Layer 4 of a small transformer language model trained on English Wikipedia (8 layers, counted from 0, width 128).
A neuron adds its activation times its output weights to the MLP's output. To switch it off is to set its activation to zero at one token and run the rest of the model.
A neuron's activation on a vector x is GELU(weights . x), where the dot is the dot product.

Input weights of the MLP neurons that the questions are about. A number n stands for (n - 128) times 0.0043.
n22: 109, 127, 106, 125, 112, 97, 141, 123, 142, 154, 185, 100, 130, 150, 58, 138, 172, 95, 111, 175, 107, 132, 156, 104, 108, 148, 145, 101, 135, 194, 132, 195, 117, 149, 143, 102, 99, 136, 173, 104, 88, 79, 164, 88, 153, 96, 112, 86, 126, 174, 98, 161, 183, 97, 134, 95, 173, 171, 124, 112, 153, 171, 174, 128, 79, 150, 114, 81, 143, 133, 123, 80, 123, 171, 129, 185, 82, 154, 137, 170, 146, 54, 129, 167, 101, 137, 156, 147, 123, 102, 139, 148, 107, 146, 172, 150, 104, 94, 87, 102, 165, 108, 104, 123, 127, 163, 119, 96, 112, 131, 106, 99, 110, 87, 86, 174, 131, 180, 92, 165, 80, 108, 111, 178, 154, 110, 164, 101
n79: 166, 106, 90, 182, 108, 129, 135, 142, 41, 178, 190, 90, 92, 148, 137, 201, 121, 107, 95, 155, 123, 112, 126, 52, 186, 103, 201, 187, 147, 159, 98, 132, 160, 99, 121, 100, 106, 163, 149, 248, 148, 108, 143, 126, 86, 79, 45, 81, 64, 149, 156, 112, 188, 97, 127, 177, 101, 177, 120, 117, 122, 130, 161, 127, 189, 112, 114, 72, 130, 142, 96, 133, 142, 83, 165, 127, 172, 126, 93, 113, 116, 172, 158, 106, 150, 152, 120, 183, 174, 142, 159, 161, 141, 139, 90, 59, 145, 194, 120, 133, 157, 82, 75, 78, 109, 136, 21, 114, 120, 168, 119, 83, 175, 104, 114, 160, 151, 180, 85, 61, 158, 174, 64, 92, 120, 103, 115, 116
n113: 162, 154, 184, 94, 142, 73, 165, 109, 125, 127, 166, 166, 98, 102, 85, 104, 127, 79, 34, 80, 69, 144, 128, 119, 223, 98, 202, 186, 140, 107, 110, 80, 126, 136, 85, 124, 176, 90, 181, 144, 179, 157, 107, 157, 142, 97, 122, 101, 169, 134, 159, 142, 146, 161, 145, 116, 110, 91, 141, 145, 138, 148, 93, 164, 89, 127, 129, 141, 178, 128, 103, 151, 91, 104, 131, 91, 164, 162, 100, 107, 71, 137, 81, 112, 145, 136, 111, 104, 198, 97, 164, 131, 130, 126, 123, 128, 92, 151, 163, 114, 174, 128, 161, 152, 183, 90, 122, 156, 66, 142, 96, 197, 84, 134, 100, 164, 119, 154, 115, 74, 102, 127, 142, 127, 202, 114, 99, 74
n234: 111, 151, 115, 126, 98, 126, 158, 111, 172, 121, 140, 107, 118, 102, 132, 134, 163, 64, 141, 171, 109, 148, 188, 126, 103, 92, 132, 131, 131, 141, 169, 110, 129, 137, 165, 121, 165, 103, 126, 112, 127, 126, 93, 112, 139, 49, 90, 193, 188, 74, 199, 150, 133, 150, 93, 180, 157, 169, 150, 212, 152, 99, 121, 157, 85, 152, 125, 191, 143, 149, 74, 77, 140, 158, 82, 135, 120, 42, 91, 94, 125, 88, 197, 89, 179, 87, 128, 141, 122, 132, 116, 131, 120, 108, 141, 57, 83, 71, 135, 169, 155, 90, 145, 97, 140, 161, 99, 131, 144, 106, 180, 138, 126, 135, 84, 104, 88, 136, 155, 108, 145, 176, 170, 79, 115, 147, 98, 121
n348: 246, 52, 72, 153, 66, 124, 62, 72, 143, 163, 161, 113, 153, 239, 81, 112, 106, 121, 114, 139, 151, 111, 105, 87, 126, 99, 95, 145, 137, 133, 94, 142, 156, 26, 154, 142, 135, 62, 154, 130, 116, 145, 166, 144, 172, 120, 60, 37, 148, 111, 121, 177, 157, 112, 129, 120, 98, 127, 181, 164, 186, 76, 108, 186, 94, 136, 169, 156, 167, 164, 80, 153, 97, 77, 136, 177, 158, 132, 54, 163, 150, 140, 108, 74, 121, 85, 99, 102, 124, 156, 184, 152, 71, 152, 122, 197, 146, 175, 128, 143, 179, 70, 99, 172, 204, 166, 45, 103, 147, 133, 65, 152, 165, 106, 99, 155, 177, 168, 114, 66, 217, 154, 120, 126, 124, 135, 117, 78
n356: 132, 176, 211, 173, 174, 145, 166, 123, 127, 184, 67, 186, 114, 144, 110, 177, 154, 176, 114, 146, 115, 164, 119, 142, 71, 83, 130, 55, 124, 144, 166, 103, 143, 165, 54, 119, 112, 140, 111, 146, 138, 170, 60, 85, 164, 69, 109, 189, 201, 117, 186, 84, 138, 87, 106, 151, 170, 112, 164, 84, 176, 91, 130, 135, 184, 157, 163, 168, 100, 145, 118, 165, 129, 79, 77, 117, 134, 171, 171, 111, 152, 44, 47, 151, 136, 95, 111, 106, 114, 118, 158, 86, 138, 129, 103, 76, 97, 131, 183, 16, 124, 110, 112, 202, 136, 107, 107, 135, 122, 217, 135, 159, 117, 92, 108, 139, 79, 125, 97, 110, 129, 88, 113, 142, 103, 117, 101, 160

Output weights of the MLP neurons that the questions are about. A number n stands for (n - 128) times 0.0012.
n22: 112, 103, 173, 96, 107, 144, 138, 100, 143, 157, 124, 121, 116, 159, 103, 99, 77, 132, 168, 149, 138, 159, 89, 144, 146, 141, 66, 111, 131, 143, 180, 138, 115, 132, 150, 127, 130, 123, 117, 96, 123, 122, 110, 66, 129, 131, 182, 156, 87, 103, 135, 94, 108, 70, 71, 167, 90, 130, 121, 138, 176, 113, 179, 77, 118, 121, 139, 151, 128, 130, 102, 114, 103, 135, 129, 108, 122, 165, 116, 114, 121, 109, 139, 51, 89, 130, 118, 118, 157, 155, 80, 116, 134, 97, 97, 131, 129, 136, 143, 116, 131, 89, 111, 133, 159, 158, 117, 122, 137, 173, 124, 158, 176, 124, 158, 168, 144, 136, 102, 145, 139, 136, 154, 180, 153, 127, 111, 127
n79: 235, 174, 82, 133, 122, 106, 152, 137, 155, 143, 112, 150, 68, 118, 47, 86, 161, 121, 74, 177, 162, 93, 87, 142, 79, 143, 132, 106, 197, 170, 163, 138, 76, 90, 179, 176, 155, 145, 90, 129, 99, 131, 121, 83, 144, 174, 69, 116, 191, 134, 197, 79, 92, 153, 123, 170, 181, 76, 111, 163, 113, 37, 91, 101, 98, 128, 206, 181, 213, 167, 122, 101, 128, 215, 174, 98, 96, 136, 135, 150, 122, 192, 94, 127, 170, 111, 97, 79, 111, 140, 108, 127, 118, 111, 109, 118, 223, 152, 94, 141, 110, 100, 88, 152, 76, 143, 131, 183, 114, 123, 81, 165, 45, 151, 112, 161, 157, 134, 123, 139, 80, 95, 125, 110, 156, 168, 127, 55
n113: 108, 185, 85, 134, 44, 134, 165, 108, 162, 133, 137, 129, 130, 149, 120, 154, 63, 177, 195, 188, 122, 161, 150, 139, 102, 184, 107, 110, 146, 107, 146, 94, 134, 84, 137, 199, 160, 101, 96, 172, 176, 130, 114, 108, 125, 160, 133, 127, 140, 124, 124, 114, 70, 98, 128, 153, 126, 161, 155, 119, 121, 146, 147, 122, 156, 125, 110, 122, 118, 103, 107, 123, 143, 164, 142, 107, 208, 141, 96, 142, 151, 117, 111, 147, 82, 161, 127, 149, 142, 76, 102, 168, 68, 106, 128, 98, 140, 140, 110, 145, 95, 118, 9, 124, 96, 171, 147, 150, 128, 198, 109, 106, 140, 160, 153, 129, 116, 111, 115, 96, 131, 113, 126, 152, 144, 96, 119, 113
n234: 91, 132, 182, 105, 41, 149, 157, 79, 100, 142, 112, 107, 158, 124, 116, 93, 160, 91, 91, 124, 117, 103, 68, 138, 137, 137, 181, 104, 158, 103, 131, 170, 87, 135, 101, 69, 102, 113, 122, 142, 81, 96, 140, 107, 89, 133, 179, 158, 160, 94, 117, 124, 144, 109, 96, 105, 190, 120, 134, 153, 96, 180, 103, 152, 100, 175, 121, 152, 99, 130, 116, 95, 113, 173, 116, 119, 134, 118, 149, 99, 153, 134, 125, 131, 114, 108, 165, 116, 143, 102, 118, 101, 104, 134, 103, 137, 163, 105, 91, 112, 103, 152, 185, 139, 156, 159, 138, 182, 158, 178, 131, 168, 187, 143, 128, 107, 139, 74, 176, 152, 162, 177, 160, 145, 141, 112, 82, 103
n348: 180, 136, 211, 190, 142, 107, 213, 107, 39, 105, 147, 73, 68, 123, 35, 115, 101, 105, 106, 104, 169, 111, 100, 117, 129, 117, 111, 173, 196, 122, 189, 100, 127, 35, 147, 62, 140, 99, 151, 124, 146, 154, 152, 129, 111, 193, 60, 74, 144, 115, 103, 131, 106, 160, 113, 110, 139, 155, 140, 168, 136, 93, 132, 131, 161, 95, 154, 124, 139, 192, 82, 116, 167, 164, 153, 190, 195, 75, 108, 166, 38, 192, 103, 115, 162, 164, 117, 107, 108, 147, 140, 139, 193, 220, 108, 197, 140, 131, 106, 89, 131, 6, 79, 249, 152, 100, 130, 151, 145, 119, 87, 200, 70, 124, 108, 123, 88, 169, 71, 47, 184, 164, 98, 139, 85, 110, 91, 49
n356: 106, 79, 104, 95, 146, 54, 183, 127, 169, 114, 129, 139, 85, 74, 121, 124, 103, 78, 105, 66, 91, 161, 127, 176, 152, 138, 153, 148, 82, 118, 107, 110, 90, 105, 193, 177, 146, 150, 98, 110, 151, 182, 150, 128, 67, 147, 141, 102, 125, 77, 162, 97, 110, 191, 179, 109, 97, 205, 78, 184, 102, 136, 129, 102, 160, 63, 108, 175, 136, 126, 119, 105, 118, 124, 204, 146, 140, 68, 91, 104, 174, 198, 151, 120, 102, 161, 124, 166, 142, 103, 80, 157, 150, 115, 140, 169, 131, 78, 70, 185, 189, 96, 169, 127, 130, 122, 108, 97, 148, 87, 106, 143, 125, 142, 184, 116, 136, 125, 143, 159, 160, 130, 168, 93, 71, 80, 107, 128

Each question names a token from some text and the token that comes next. It shows the vector x that enters the MLP there. A number n stands for (n - 128) times 0.03.

Then comes g, the gradient of the next token's log-probability with respect to the MLP's output, scaled to length 1. A neuron's effect is roughly proportional to its activation times (output weights . g). A number n stands for (n - 128) times 0.0031.

"9", then "1"
x: 185, 139, 123, 92, 114, 141, 141, 129, 123, 133, 166, 100, 65, 117, 156, 116, 67, 159, 55, 172, 113, 79, 197, 114, 110, 157, 141, 116, 82, 143, 142, 118, 119, 103, 138, 186, 117, 141, 170, 177, 134, 129, 153, 193, 71, 200, 101, 112, 140, 166, 129, 138, 102, 117, 110, 87, 125, 131, 90, 112, 127, 163, 168, 134, 113, 111, 167, 159, 117, 209, 148, 107, 107, 148, 142, 100, 169, 140, 164, 59, 99, 158, 137, 146, 114, 127, 139, 142, 121, 142, 57, 30, 50, 149, 111, 122, 145, 190, 124, 197, 89, 84, 141, 92, 119, 168, 106, 142, 81, 163, 135, 111, 171, 106, 130, 108, 85, 136, 98, 136, 152, 107, 154, 126, 136, 153, 133, 73
g: 105, 139, 109, 160, 102, 148, 69, 141, 92, 146, 148, 119, 99, 84, 109, 98, 146, 120, 103, 201, 132, 122, 116, 130, 172, 74, 142, 82, 164, 136, 146, 110, 105, 104, 143, 151, 120, 124, 147, 117, 185, 172, 124, 134, 99, 103, 104, 53, 88, 135, 65, 176, 149, 127, 132, 117, 69, 159, 122, 94, 81, 148, 142, 159, 168, 127, 146, 135, 144, 143, 144, 166, 110, 99, 136, 122, 118, 154, 146, 138, 140, 96, 125, 162, 142, 127, 112, 143, 102, 101, 180, 104, 109, 149, 107, 113, 99, 99, 168, 118, 130, 140, 111, 147, 153, 68, 150, 158, 96, 80, 157, 173, 160, 145, 150, 169, 127, 178, 109, 141, 130, 96, 137, 120, 177, 132, 145, 106
Which neuron, switched off, raises the next token's probability most? n79

" After", then " attempt"
x: 117, 192, 121, 95, 69, 95, 199, 111, 90, 124, 150, 122, 131, 105, 166, 140, 61, 156, 134, 121, 122, 99, 180, 164, 120, 140, 150, 90, 107, 133, 141, 128, 81, 118, 145, 192, 199, 141, 179, 138, 113, 171, 159, 185, 125, 175, 117, 139, 121, 127, 99, 166, 133, 123, 79, 53, 154, 111, 110, 148, 135, 167, 131, 140, 112, 139, 165, 98, 109, 195, 155, 150, 112, 133, 129, 79, 184, 103, 126, 60, 62, 130, 137, 134, 160, 112, 183, 132, 92, 133, 83, 61, 74, 150, 109, 119, 141, 173, 93, 141, 62, 77, 122, 137, 118, 91, 120, 112, 120, 150, 185, 124, 142, 134, 142, 93, 76, 115, 95, 133, 128, 106, 148, 178, 184, 146, 156, 66
g: 133, 50, 122, 152, 119, 95, 106, 157, 192, 114, 65, 152, 85, 104, 137, 133, 169, 147, 165, 143, 145, 119, 135, 139, 200, 147, 146, 172, 127, 103, 75, 90, 128, 142, 98, 138, 114, 137, 139, 150, 113, 72, 114, 155, 116, 134, 144, 127, 143, 116, 104, 155, 70, 91, 143, 113, 175, 118, 154, 84, 91, 181, 65, 133, 112, 109, 102, 143, 90, 115, 137, 157, 161, 179, 156, 142, 110, 155, 115, 111, 139, 97, 141, 110, 117, 135, 157, 120, 108, 117, 174, 184, 101, 88, 175, 141, 123, 128, 160, 143, 88, 132, 123, 149, 129, 132, 92, 124, 122, 140, 104, 140, 164, 134, 119, 99, 142, 98, 95, 132, 135, 180, 138, 170, 117, 137, 108, 95
Which neuron, switched off, lowers the next token's probability most? n113

"8", then "3"
x: 230, 114, 137, 93, 111, 138, 143, 109, 127, 133, 155, 83, 72, 108, 124, 144, 52, 158, 73, 177, 119, 110, 183, 110, 86, 162, 145, 125, 87, 145, 146, 120, 102, 88, 107, 179, 159, 115, 146, 191, 141, 135, 176, 194, 78, 184, 127, 108, 121, 153, 121, 122, 105, 109, 121, 78, 119, 128, 91, 82, 135, 129, 167, 152, 84, 122, 172, 148, 130, 145, 154, 116, 112, 129, 127, 109, 169, 147, 131, 81, 106, 173, 136, 150, 134, 143, 161, 148, 78, 132, 70, 55, 64, 161, 103, 122, 159, 190, 130, 185, 82, 67, 148, 96, 136, 151, 116, 149, 107, 185, 164, 104, 181, 104, 136, 100, 81, 148, 118, 94, 163, 96, 126, 144, 148, 150, 143, 83
g: 94, 90, 137, 104, 139, 132, 149, 109, 97, 134, 204, 126, 93, 87, 92, 127, 209, 158, 140, 131, 136, 129, 114, 169, 166, 115, 145, 120, 152, 115, 113, 137, 120, 78, 137, 152, 140, 113, 69, 137, 137, 108, 161, 149, 152, 145, 88, 151, 99, 84, 166, 168, 184, 175, 129, 102, 137, 83, 141, 112, 113, 131, 98, 145, 139, 101, 155, 155, 145, 114, 131, 119, 85, 113, 67, 130, 181, 105, 81, 149, 160, 122, 88, 164, 168, 168, 87, 98, 100, 138, 151, 119, 104, 145, 158, 114, 100, 190, 140, 135, 125, 110, 128, 135, 97, 157, 132, 113, 166, 136, 123, 115, 166, 122, 130, 122, 133, 150, 122, 97, 151, 163, 89, 115, 122, 119, 82, 77
Which neuron, switched off, lowers the next token's probability most? n348

"ig", then "ao"
x: 158, 161, 132, 68, 120, 105, 158, 99, 155, 112, 161, 105, 120, 124, 119, 135, 126, 126, 112, 169, 113, 101, 128, 119, 136, 150, 129, 80, 93, 172, 160, 147, 64, 115, 156, 196, 154, 161, 122, 120, 161, 127, 154, 223, 88, 206, 168, 129, 117, 115, 100, 152, 118, 129, 119, 65, 126, 127, 116, 105, 135, 187, 190, 131, 87, 137, 116, 112, 110, 194, 153, 119, 101, 139, 105, 117, 147, 132, 155, 78, 152, 149, 130, 154, 112, 126, 168, 99, 88, 120, 56, 77, 39, 92, 135, 125, 115, 111, 116, 132, 60, 57, 158, 135, 116, 162, 115, 112, 117, 166, 152, 116, 199, 128, 176, 122, 38, 152, 137, 148, 159, 90, 163, 161, 127, 118, 135, 96
g: 128, 147, 156, 113, 79, 140, 112, 112, 121, 154, 101, 87, 97, 72, 130, 91, 68, 84, 140, 149, 134, 172, 139, 89, 117, 144, 113, 105, 98, 111, 109, 125, 113, 123, 141, 141, 162, 122, 132, 106, 127, 119, 154, 108, 124, 121, 150, 80, 119, 128, 140, 170, 165, 98, 153, 120, 117, 106, 130, 102, 184, 166, 125, 115, 103, 179, 160, 169, 128, 116, 112, 104, 108, 154, 137, 162, 54, 109, 119, 151, 128, 77, 176, 118, 85, 127, 72, 142, 147, 117, 102, 125, 80, 112, 125, 147, 154, 181, 158, 106, 139, 189, 100, 146, 157, 194, 147, 117, 132, 123, 156, 111, 198, 144, 80, 121, 141, 144, 128, 155, 121, 142, 137, 150, 124, 112, 138, 200
Which neuron, switched off, lowers the next token's probability most? n22

"ar", then " Time"
x: 153, 172, 146, 88, 126, 119, 171, 99, 171, 112, 152, 122, 98, 113, 108, 148, 88, 183, 124, 102, 113, 106, 162, 97, 88, 139, 153, 76, 84, 164, 164, 117, 89, 108, 161, 188, 108, 113, 114, 102, 141, 131, 146, 213, 111, 197, 154, 121, 140, 140, 106, 134, 112, 106, 135, 83, 144, 147, 122, 58, 140, 141, 169, 117, 113, 136, 139, 125, 133, 171, 151, 134, 96, 148, 141, 77, 110, 142, 127, 78, 144, 162, 111, 208, 119, 138, 152, 125, 107, 157, 75, 20, 74, 109, 123, 125, 132, 164, 115, 159, 46, 77, 131, 126, 138, 159, 121, 87, 119, 199, 156, 92, 187, 131, 116, 127, 83, 97, 133, 151, 151, 97, 161, 169, 151, 148, 156, 85
g: 166, 107, 154, 171, 134, 146, 150, 133, 169, 114, 146, 150, 133, 118, 108, 150, 130, 95, 130, 118, 102, 148, 93, 154, 148, 91, 184, 139, 156, 168, 116, 162, 117, 122, 121, 87, 113, 103, 194, 131, 87, 95, 140, 118, 126, 131, 97, 76, 92, 83, 140, 160, 91, 194, 164, 133, 123, 116, 91, 120, 118, 155, 119, 120, 111, 143, 155, 120, 107, 118, 90, 136, 153, 130, 145, 143, 170, 137, 127, 100, 106, 109, 150, 105, 106, 160, 176, 31, 108, 136, 182, 152, 144, 114, 129, 106, 79, 123, 171, 129, 74, 140, 82, 122, 104, 91, 118, 181, 117, 122, 160, 143, 88, 108, 102, 146, 134, 63, 137, 136, 161, 147, 143, 130, 118, 151, 133, 169
Which neuron, switched off, raises the next token's probability most? n22

"4", then "–"
x: 178, 130, 156, 100, 102, 119, 166, 128, 118, 150, 169, 85, 44, 143, 140, 153, 54, 149, 83, 169, 174, 121, 196, 86, 85, 149, 146, 96, 65, 139, 137, 128, 85, 103, 124, 182, 162, 132, 144, 171, 146, 139, 168, 208, 78, 204, 92, 81, 136, 143, 127, 154, 97, 146, 93, 76, 105, 112, 100, 112, 131, 111, 126, 121, 104, 107, 140, 114, 150, 163, 158, 126, 87, 153, 162, 92, 178, 138, 119, 52, 110, 132, 132, 143, 147, 144, 147, 139, 80, 159, 89, 77, 81, 132, 111, 99, 156, 186, 117, 168, 103, 67, 123, 150, 128, 167, 69, 101, 105, 178, 162, 134, 152, 148, 158, 128, 88, 146, 115, 98, 161, 111, 145, 142, 148, 157, 147, 70
g: 181, 117, 104, 111, 139, 147, 125, 120, 117, 98, 151, 72, 125, 106, 154, 92, 77, 139, 143, 127, 171, 125, 139, 113, 94, 150, 147, 180, 187, 155, 76, 113, 139, 119, 162, 143, 137, 130, 94, 122, 154, 135, 104, 139, 155, 165, 57, 66, 141, 142, 151, 192, 99, 81, 130, 150, 166, 139, 167, 145, 95, 131, 159, 134, 154, 60, 88, 132, 171, 126, 159, 128, 160, 130, 121, 133, 152, 101, 70, 154, 113, 164, 132, 104, 110, 161, 125, 178, 122, 170, 158, 120, 140, 133, 127, 148, 75, 167, 95, 103, 125, 99, 141, 89, 125, 116, 127, 116, 138, 134, 152, 123, 155, 117, 105, 123, 126, 148, 104, 132, 86, 115, 75, 113, 98, 90, 122, 166
Which neuron, switched off, lowers the next token's probability most? n348

"els", then " at"
x: 167, 171, 167, 121, 130, 94, 167, 134, 90, 123, 138, 118, 83, 139, 144, 140, 95, 165, 125, 160, 106, 113, 165, 121, 115, 143, 151, 78, 72, 77, 164, 134, 103, 84, 113, 211, 141, 127, 132, 133, 126, 168, 178, 209, 79, 181, 141, 140, 140, 127, 132, 138, 74, 162, 134, 87, 117, 115, 85, 79, 179, 124, 157, 116, 113, 143, 128, 139, 119, 151, 174, 136, 120, 128, 128, 99, 173, 141, 129, 93, 131, 92, 143, 208, 142, 126, 117, 121, 109, 141, 87, 72, 82, 134, 110, 97, 122, 217, 135, 123, 53, 91, 142, 145, 135, 115, 135, 107, 98, 160, 140, 72, 175, 126, 83, 61, 81, 108, 92, 113, 175, 78, 178, 175, 162, 120, 180, 111
g: 85, 127, 117, 125, 126, 121, 152, 110, 82, 150, 158, 132, 167, 93, 181, 171, 175, 93, 156, 118, 150, 156, 81, 153, 67, 111, 133, 145, 116, 165, 126, 94, 84, 138, 128, 106, 114, 171, 109, 123, 88, 127, 103, 175, 55, 146, 190, 104, 143, 141, 130, 162, 129, 120, 130, 156, 150, 103, 107, 98, 87, 141, 144, 126, 99, 104, 143, 178, 177, 121, 148, 148, 122, 108, 176, 141, 120, 140, 133, 112, 88, 156, 99, 92, 97, 133, 124, 118, 139, 62, 130, 175, 132, 135, 171, 139, 186, 142, 137, 138, 113, 101, 93, 148, 149, 133, 138, 138, 95, 131, 84, 141, 104, 98, 122, 107, 145, 129, 164, 163, 129, 126, 181, 110, 114, 92, 70, 142
Which neuron, switched off, lowers the next token's probability most? n356

"ir", then "cl"
x: 168, 199, 134, 93, 138, 104, 165, 94, 131, 129, 126, 118, 73, 133, 134, 150, 118, 181, 102, 180, 104, 120, 162, 116, 85, 143, 139, 62, 75, 142, 164, 98, 73, 95, 148, 158, 117, 122, 108, 124, 143, 187, 140, 197, 114, 201, 152, 116, 154, 147, 135, 126, 105, 135, 146, 70, 134, 116, 100, 97, 128, 170, 164, 118, 122, 133, 108, 126, 129, 153, 152, 125, 109, 132, 120, 110, 134, 169, 115, 63, 121, 143, 126, 192, 129, 117, 163, 127, 148, 133, 72, 46, 52, 109, 133, 118, 144, 135, 130, 112, 71, 80, 130, 149, 127, 207, 129, 119, 115, 186, 126, 113, 173, 138, 119, 77, 38, 118, 129, 144, 132, 76, 175, 172, 165, 105, 155, 123
g: 137, 110, 152, 109, 97, 106, 122, 148, 124, 139, 105, 158, 141, 100, 133, 98, 161, 126, 133, 119, 171, 150, 96, 137, 104, 155, 178, 108, 116, 120, 129, 90, 50, 168, 91, 136, 83, 168, 148, 104, 129, 101, 106, 104, 175, 165, 103, 171, 69, 137, 61, 145, 137, 141, 138, 160, 93, 130, 164, 139, 128, 144, 87, 137, 120, 123, 171, 113, 123, 119, 103, 120, 151, 98, 135, 162, 108, 123, 175, 158, 152, 92, 202, 143, 84, 124, 170, 174, 99, 144, 116, 139, 168, 152, 126, 145, 120, 156, 176, 184, 124, 145, 126, 88, 151, 71, 89, 123, 90, 107, 78, 98, 128, 173, 83, 120, 107, 119, 140, 123, 142, 130, 125, 118, 132, 141, 154, 110
Which neuron, switched off, raises the next token's probability most? n356

" together", then " ask"
x: 141, 184, 139, 69, 108, 109, 185, 154, 104, 130, 110, 122, 87, 156, 151, 144, 95, 152, 133, 161, 118, 81, 135, 141, 105, 159, 149, 100, 82, 128, 162, 142, 113, 131, 139, 164, 181, 174, 175, 140, 159, 159, 145, 184, 105, 175, 132, 158, 153, 155, 116, 195, 116, 141, 135, 58, 104, 98, 112, 130, 153, 140, 146, 90, 125, 141, 144, 111, 135, 182, 181, 150, 129, 145, 112, 123, 168, 133, 120, 57, 81, 112, 107, 165, 122, 123, 121, 130, 88, 153, 89, 46, 58, 112, 85, 125, 162, 171, 92, 140, 44, 52, 154, 154, 73, 136, 111, 129, 106, 187, 174, 112, 149, 137, 146, 101, 64, 101, 89, 125, 111, 89, 157, 160, 136, 104, 137, 87
g: 106, 121, 92, 136, 104, 131, 87, 143, 140, 148, 104, 109, 98, 100, 134, 118, 111, 200, 142, 143, 111, 142, 143, 114, 199, 124, 79, 90, 152, 115, 164, 117, 101, 130, 173, 171, 136, 92, 141, 107, 141, 164, 164, 172, 149, 78, 145, 130, 114, 83, 119, 153, 54, 149, 109, 122, 184, 182, 177, 140, 137, 128, 98, 143, 117, 152, 76, 90, 82, 122, 83, 96, 129, 125, 129, 102, 152, 121, 128, 171, 122, 108, 139, 120, 150, 92, 146, 124, 148, 136, 154, 151, 91, 96, 122, 97, 131, 129, 108, 108, 100, 118, 134, 134, 136, 125, 128, 183, 156, 87, 166, 136, 126, 126, 154, 129, 181, 116, 145, 98, 128, 130, 142, 188, 118, 177, 96, 75
Which neuron, switched off, raises the next token's probability most? n356

"3", then ","
x: 191, 150, 158, 98, 98, 136, 154, 124, 121, 124, 125, 108, 61, 115, 159, 140, 70, 134, 93, 165, 120, 110, 192, 120, 114, 128, 139, 88, 85, 157, 128, 119, 108, 124, 124, 181, 147, 134, 210, 173, 127, 149, 156, 194, 89, 203, 112, 139, 113, 163, 117, 157, 119, 100, 116, 63, 115, 136, 77, 95, 111, 160, 177, 114, 102, 132, 134, 135, 117, 155, 167, 131, 106, 170, 147, 99, 154, 145, 122, 71, 82, 145, 145, 171, 85, 121, 173, 145, 90, 118, 72, 15, 52, 116, 113, 101, 151, 172, 120, 165, 101, 76, 147, 107, 125, 148, 126, 133, 63, 163, 149, 128, 185, 141, 143, 115, 86, 166, 104, 115, 123, 102, 151, 146, 152, 165, 148, 98
g: 167, 127, 137, 110, 159, 95, 143, 136, 115, 142, 105, 197, 140, 189, 55, 120, 89, 108, 141, 130, 88, 174, 93, 175, 140, 117, 132, 106, 109, 113, 115, 118, 141, 138, 131, 107, 132, 154, 130, 113, 135, 95, 111, 99, 119, 106, 142, 145, 138, 160, 122, 121, 123, 161, 172, 200, 163, 79, 160, 130, 164, 100, 114, 137, 122, 122, 104, 131, 103, 109, 117, 52, 124, 166, 149, 169, 121, 139, 165, 95, 118, 111, 120, 156, 150, 110, 78, 121, 93, 101, 79, 163, 135, 93, 145, 155, 147, 145, 95, 121, 78, 127, 78, 158, 144, 116, 145, 118, 151, 146, 171, 104, 161, 142, 93, 120, 131, 109, 95, 104, 148, 78, 190, 166, 168, 137, 136, 123
Which neuron, switched off, lowers the next token's probability most? n79

" were", then " b"
x: 162, 161, 137, 106, 91, 111, 174, 135, 140, 125, 143, 96, 75, 121, 139, 189, 131, 144, 156, 179, 137, 102, 148, 160, 128, 141, 183, 79, 72, 139, 163, 107, 97, 105, 123, 204, 157, 146, 133, 144, 103, 137, 148, 196, 87, 153, 116, 150, 146, 144, 153, 153, 78, 149, 84, 82, 129, 131, 101, 108, 149, 95, 137, 134, 104, 128, 118, 144, 116, 164, 138, 149, 88, 166, 136, 91, 198, 101, 144, 52, 98, 112, 127, 158, 144, 122, 145, 171, 89, 138, 107, 67, 47, 142, 76, 117, 133, 139, 81, 141, 53, 78, 165, 150, 140, 121, 102, 118, 154, 178, 187, 83, 157, 149, 163, 77, 56, 111, 93, 127, 169, 114, 163, 161, 139, 104, 140, 108
g: 62, 158, 161, 125, 106, 87, 129, 144, 157, 130, 148, 138, 87, 85, 158, 116, 158, 105, 131, 123, 155, 177, 172, 92, 108, 135, 169, 124, 150, 151, 102, 130, 141, 95, 111, 84, 121, 113, 155, 106, 92, 110, 126, 131, 143, 87, 131, 113, 105, 160, 145, 117, 120, 127, 129, 146, 175, 163, 155, 107, 44, 207, 99, 168, 113, 143, 147, 151, 119, 103, 138, 149, 141, 101, 72, 115, 123, 142, 195, 153, 99, 123, 128, 88, 103, 185, 110, 113, 103, 105, 115, 132, 143, 98, 107, 121, 158, 133, 134, 144, 97, 159, 140, 118, 122, 139, 107, 123, 117, 163, 143, 152, 84, 153, 153, 67, 166, 117, 176, 96, 116, 100, 182, 150, 139, 113, 96, 154
Which neuron, switched off, lowers the next token's probability most? n234

" all", then " other"
x: 144, 164, 119, 91, 97, 133, 182, 134, 118, 114, 161, 140, 57, 108, 158, 149, 57, 166, 90, 142, 87, 113, 174, 137, 96, 182, 144, 102, 94, 162, 136, 136, 91, 118, 120, 185, 163, 131, 119, 157, 136, 195, 162, 179, 99, 175, 164, 143, 145, 146, 156, 132, 105, 140, 129, 77, 116, 129, 126, 96, 129, 128, 151, 139, 91, 140, 135, 139, 109, 133, 155, 119, 124, 157, 109, 135, 165, 125, 114, 58, 93, 107, 106, 171, 124, 128, 143, 131, 99, 182, 76, 27, 55, 116, 92, 136, 153, 138, 147, 111, 34, 83, 128, 132, 134, 149, 126, 105, 125, 189, 184, 72, 126, 150, 137, 149, 53, 98, 118, 131, 169, 84, 165, 135, 151, 144, 166, 112
g: 199, 115, 95, 96, 134, 99, 127, 110, 170, 154, 95, 155, 124, 127, 175, 139, 98, 149, 107, 114, 186, 123, 118, 137, 83, 126, 149, 92, 118, 142, 119, 119, 87, 177, 98, 124, 155, 84, 98, 136, 145, 169, 168, 133, 124, 114, 128, 151, 104, 171, 89, 60, 122, 144, 99, 83, 109, 147, 109, 144, 141, 114, 149, 128, 108, 145, 153, 99, 143, 133, 113, 121, 138, 101, 125, 117, 108, 93, 125, 106, 158, 92, 126, 78, 123, 112, 185, 189, 149, 99, 122, 103, 167, 151, 152, 183, 115, 148, 141, 87, 153, 160, 136, 54, 90, 117, 162, 176, 175, 130, 150, 175, 130, 127, 123, 131, 75, 127, 119, 118, 155, 91, 131, 97, 145, 148, 151, 130
Which neuron, switched off, lowers the next token's probability most? n356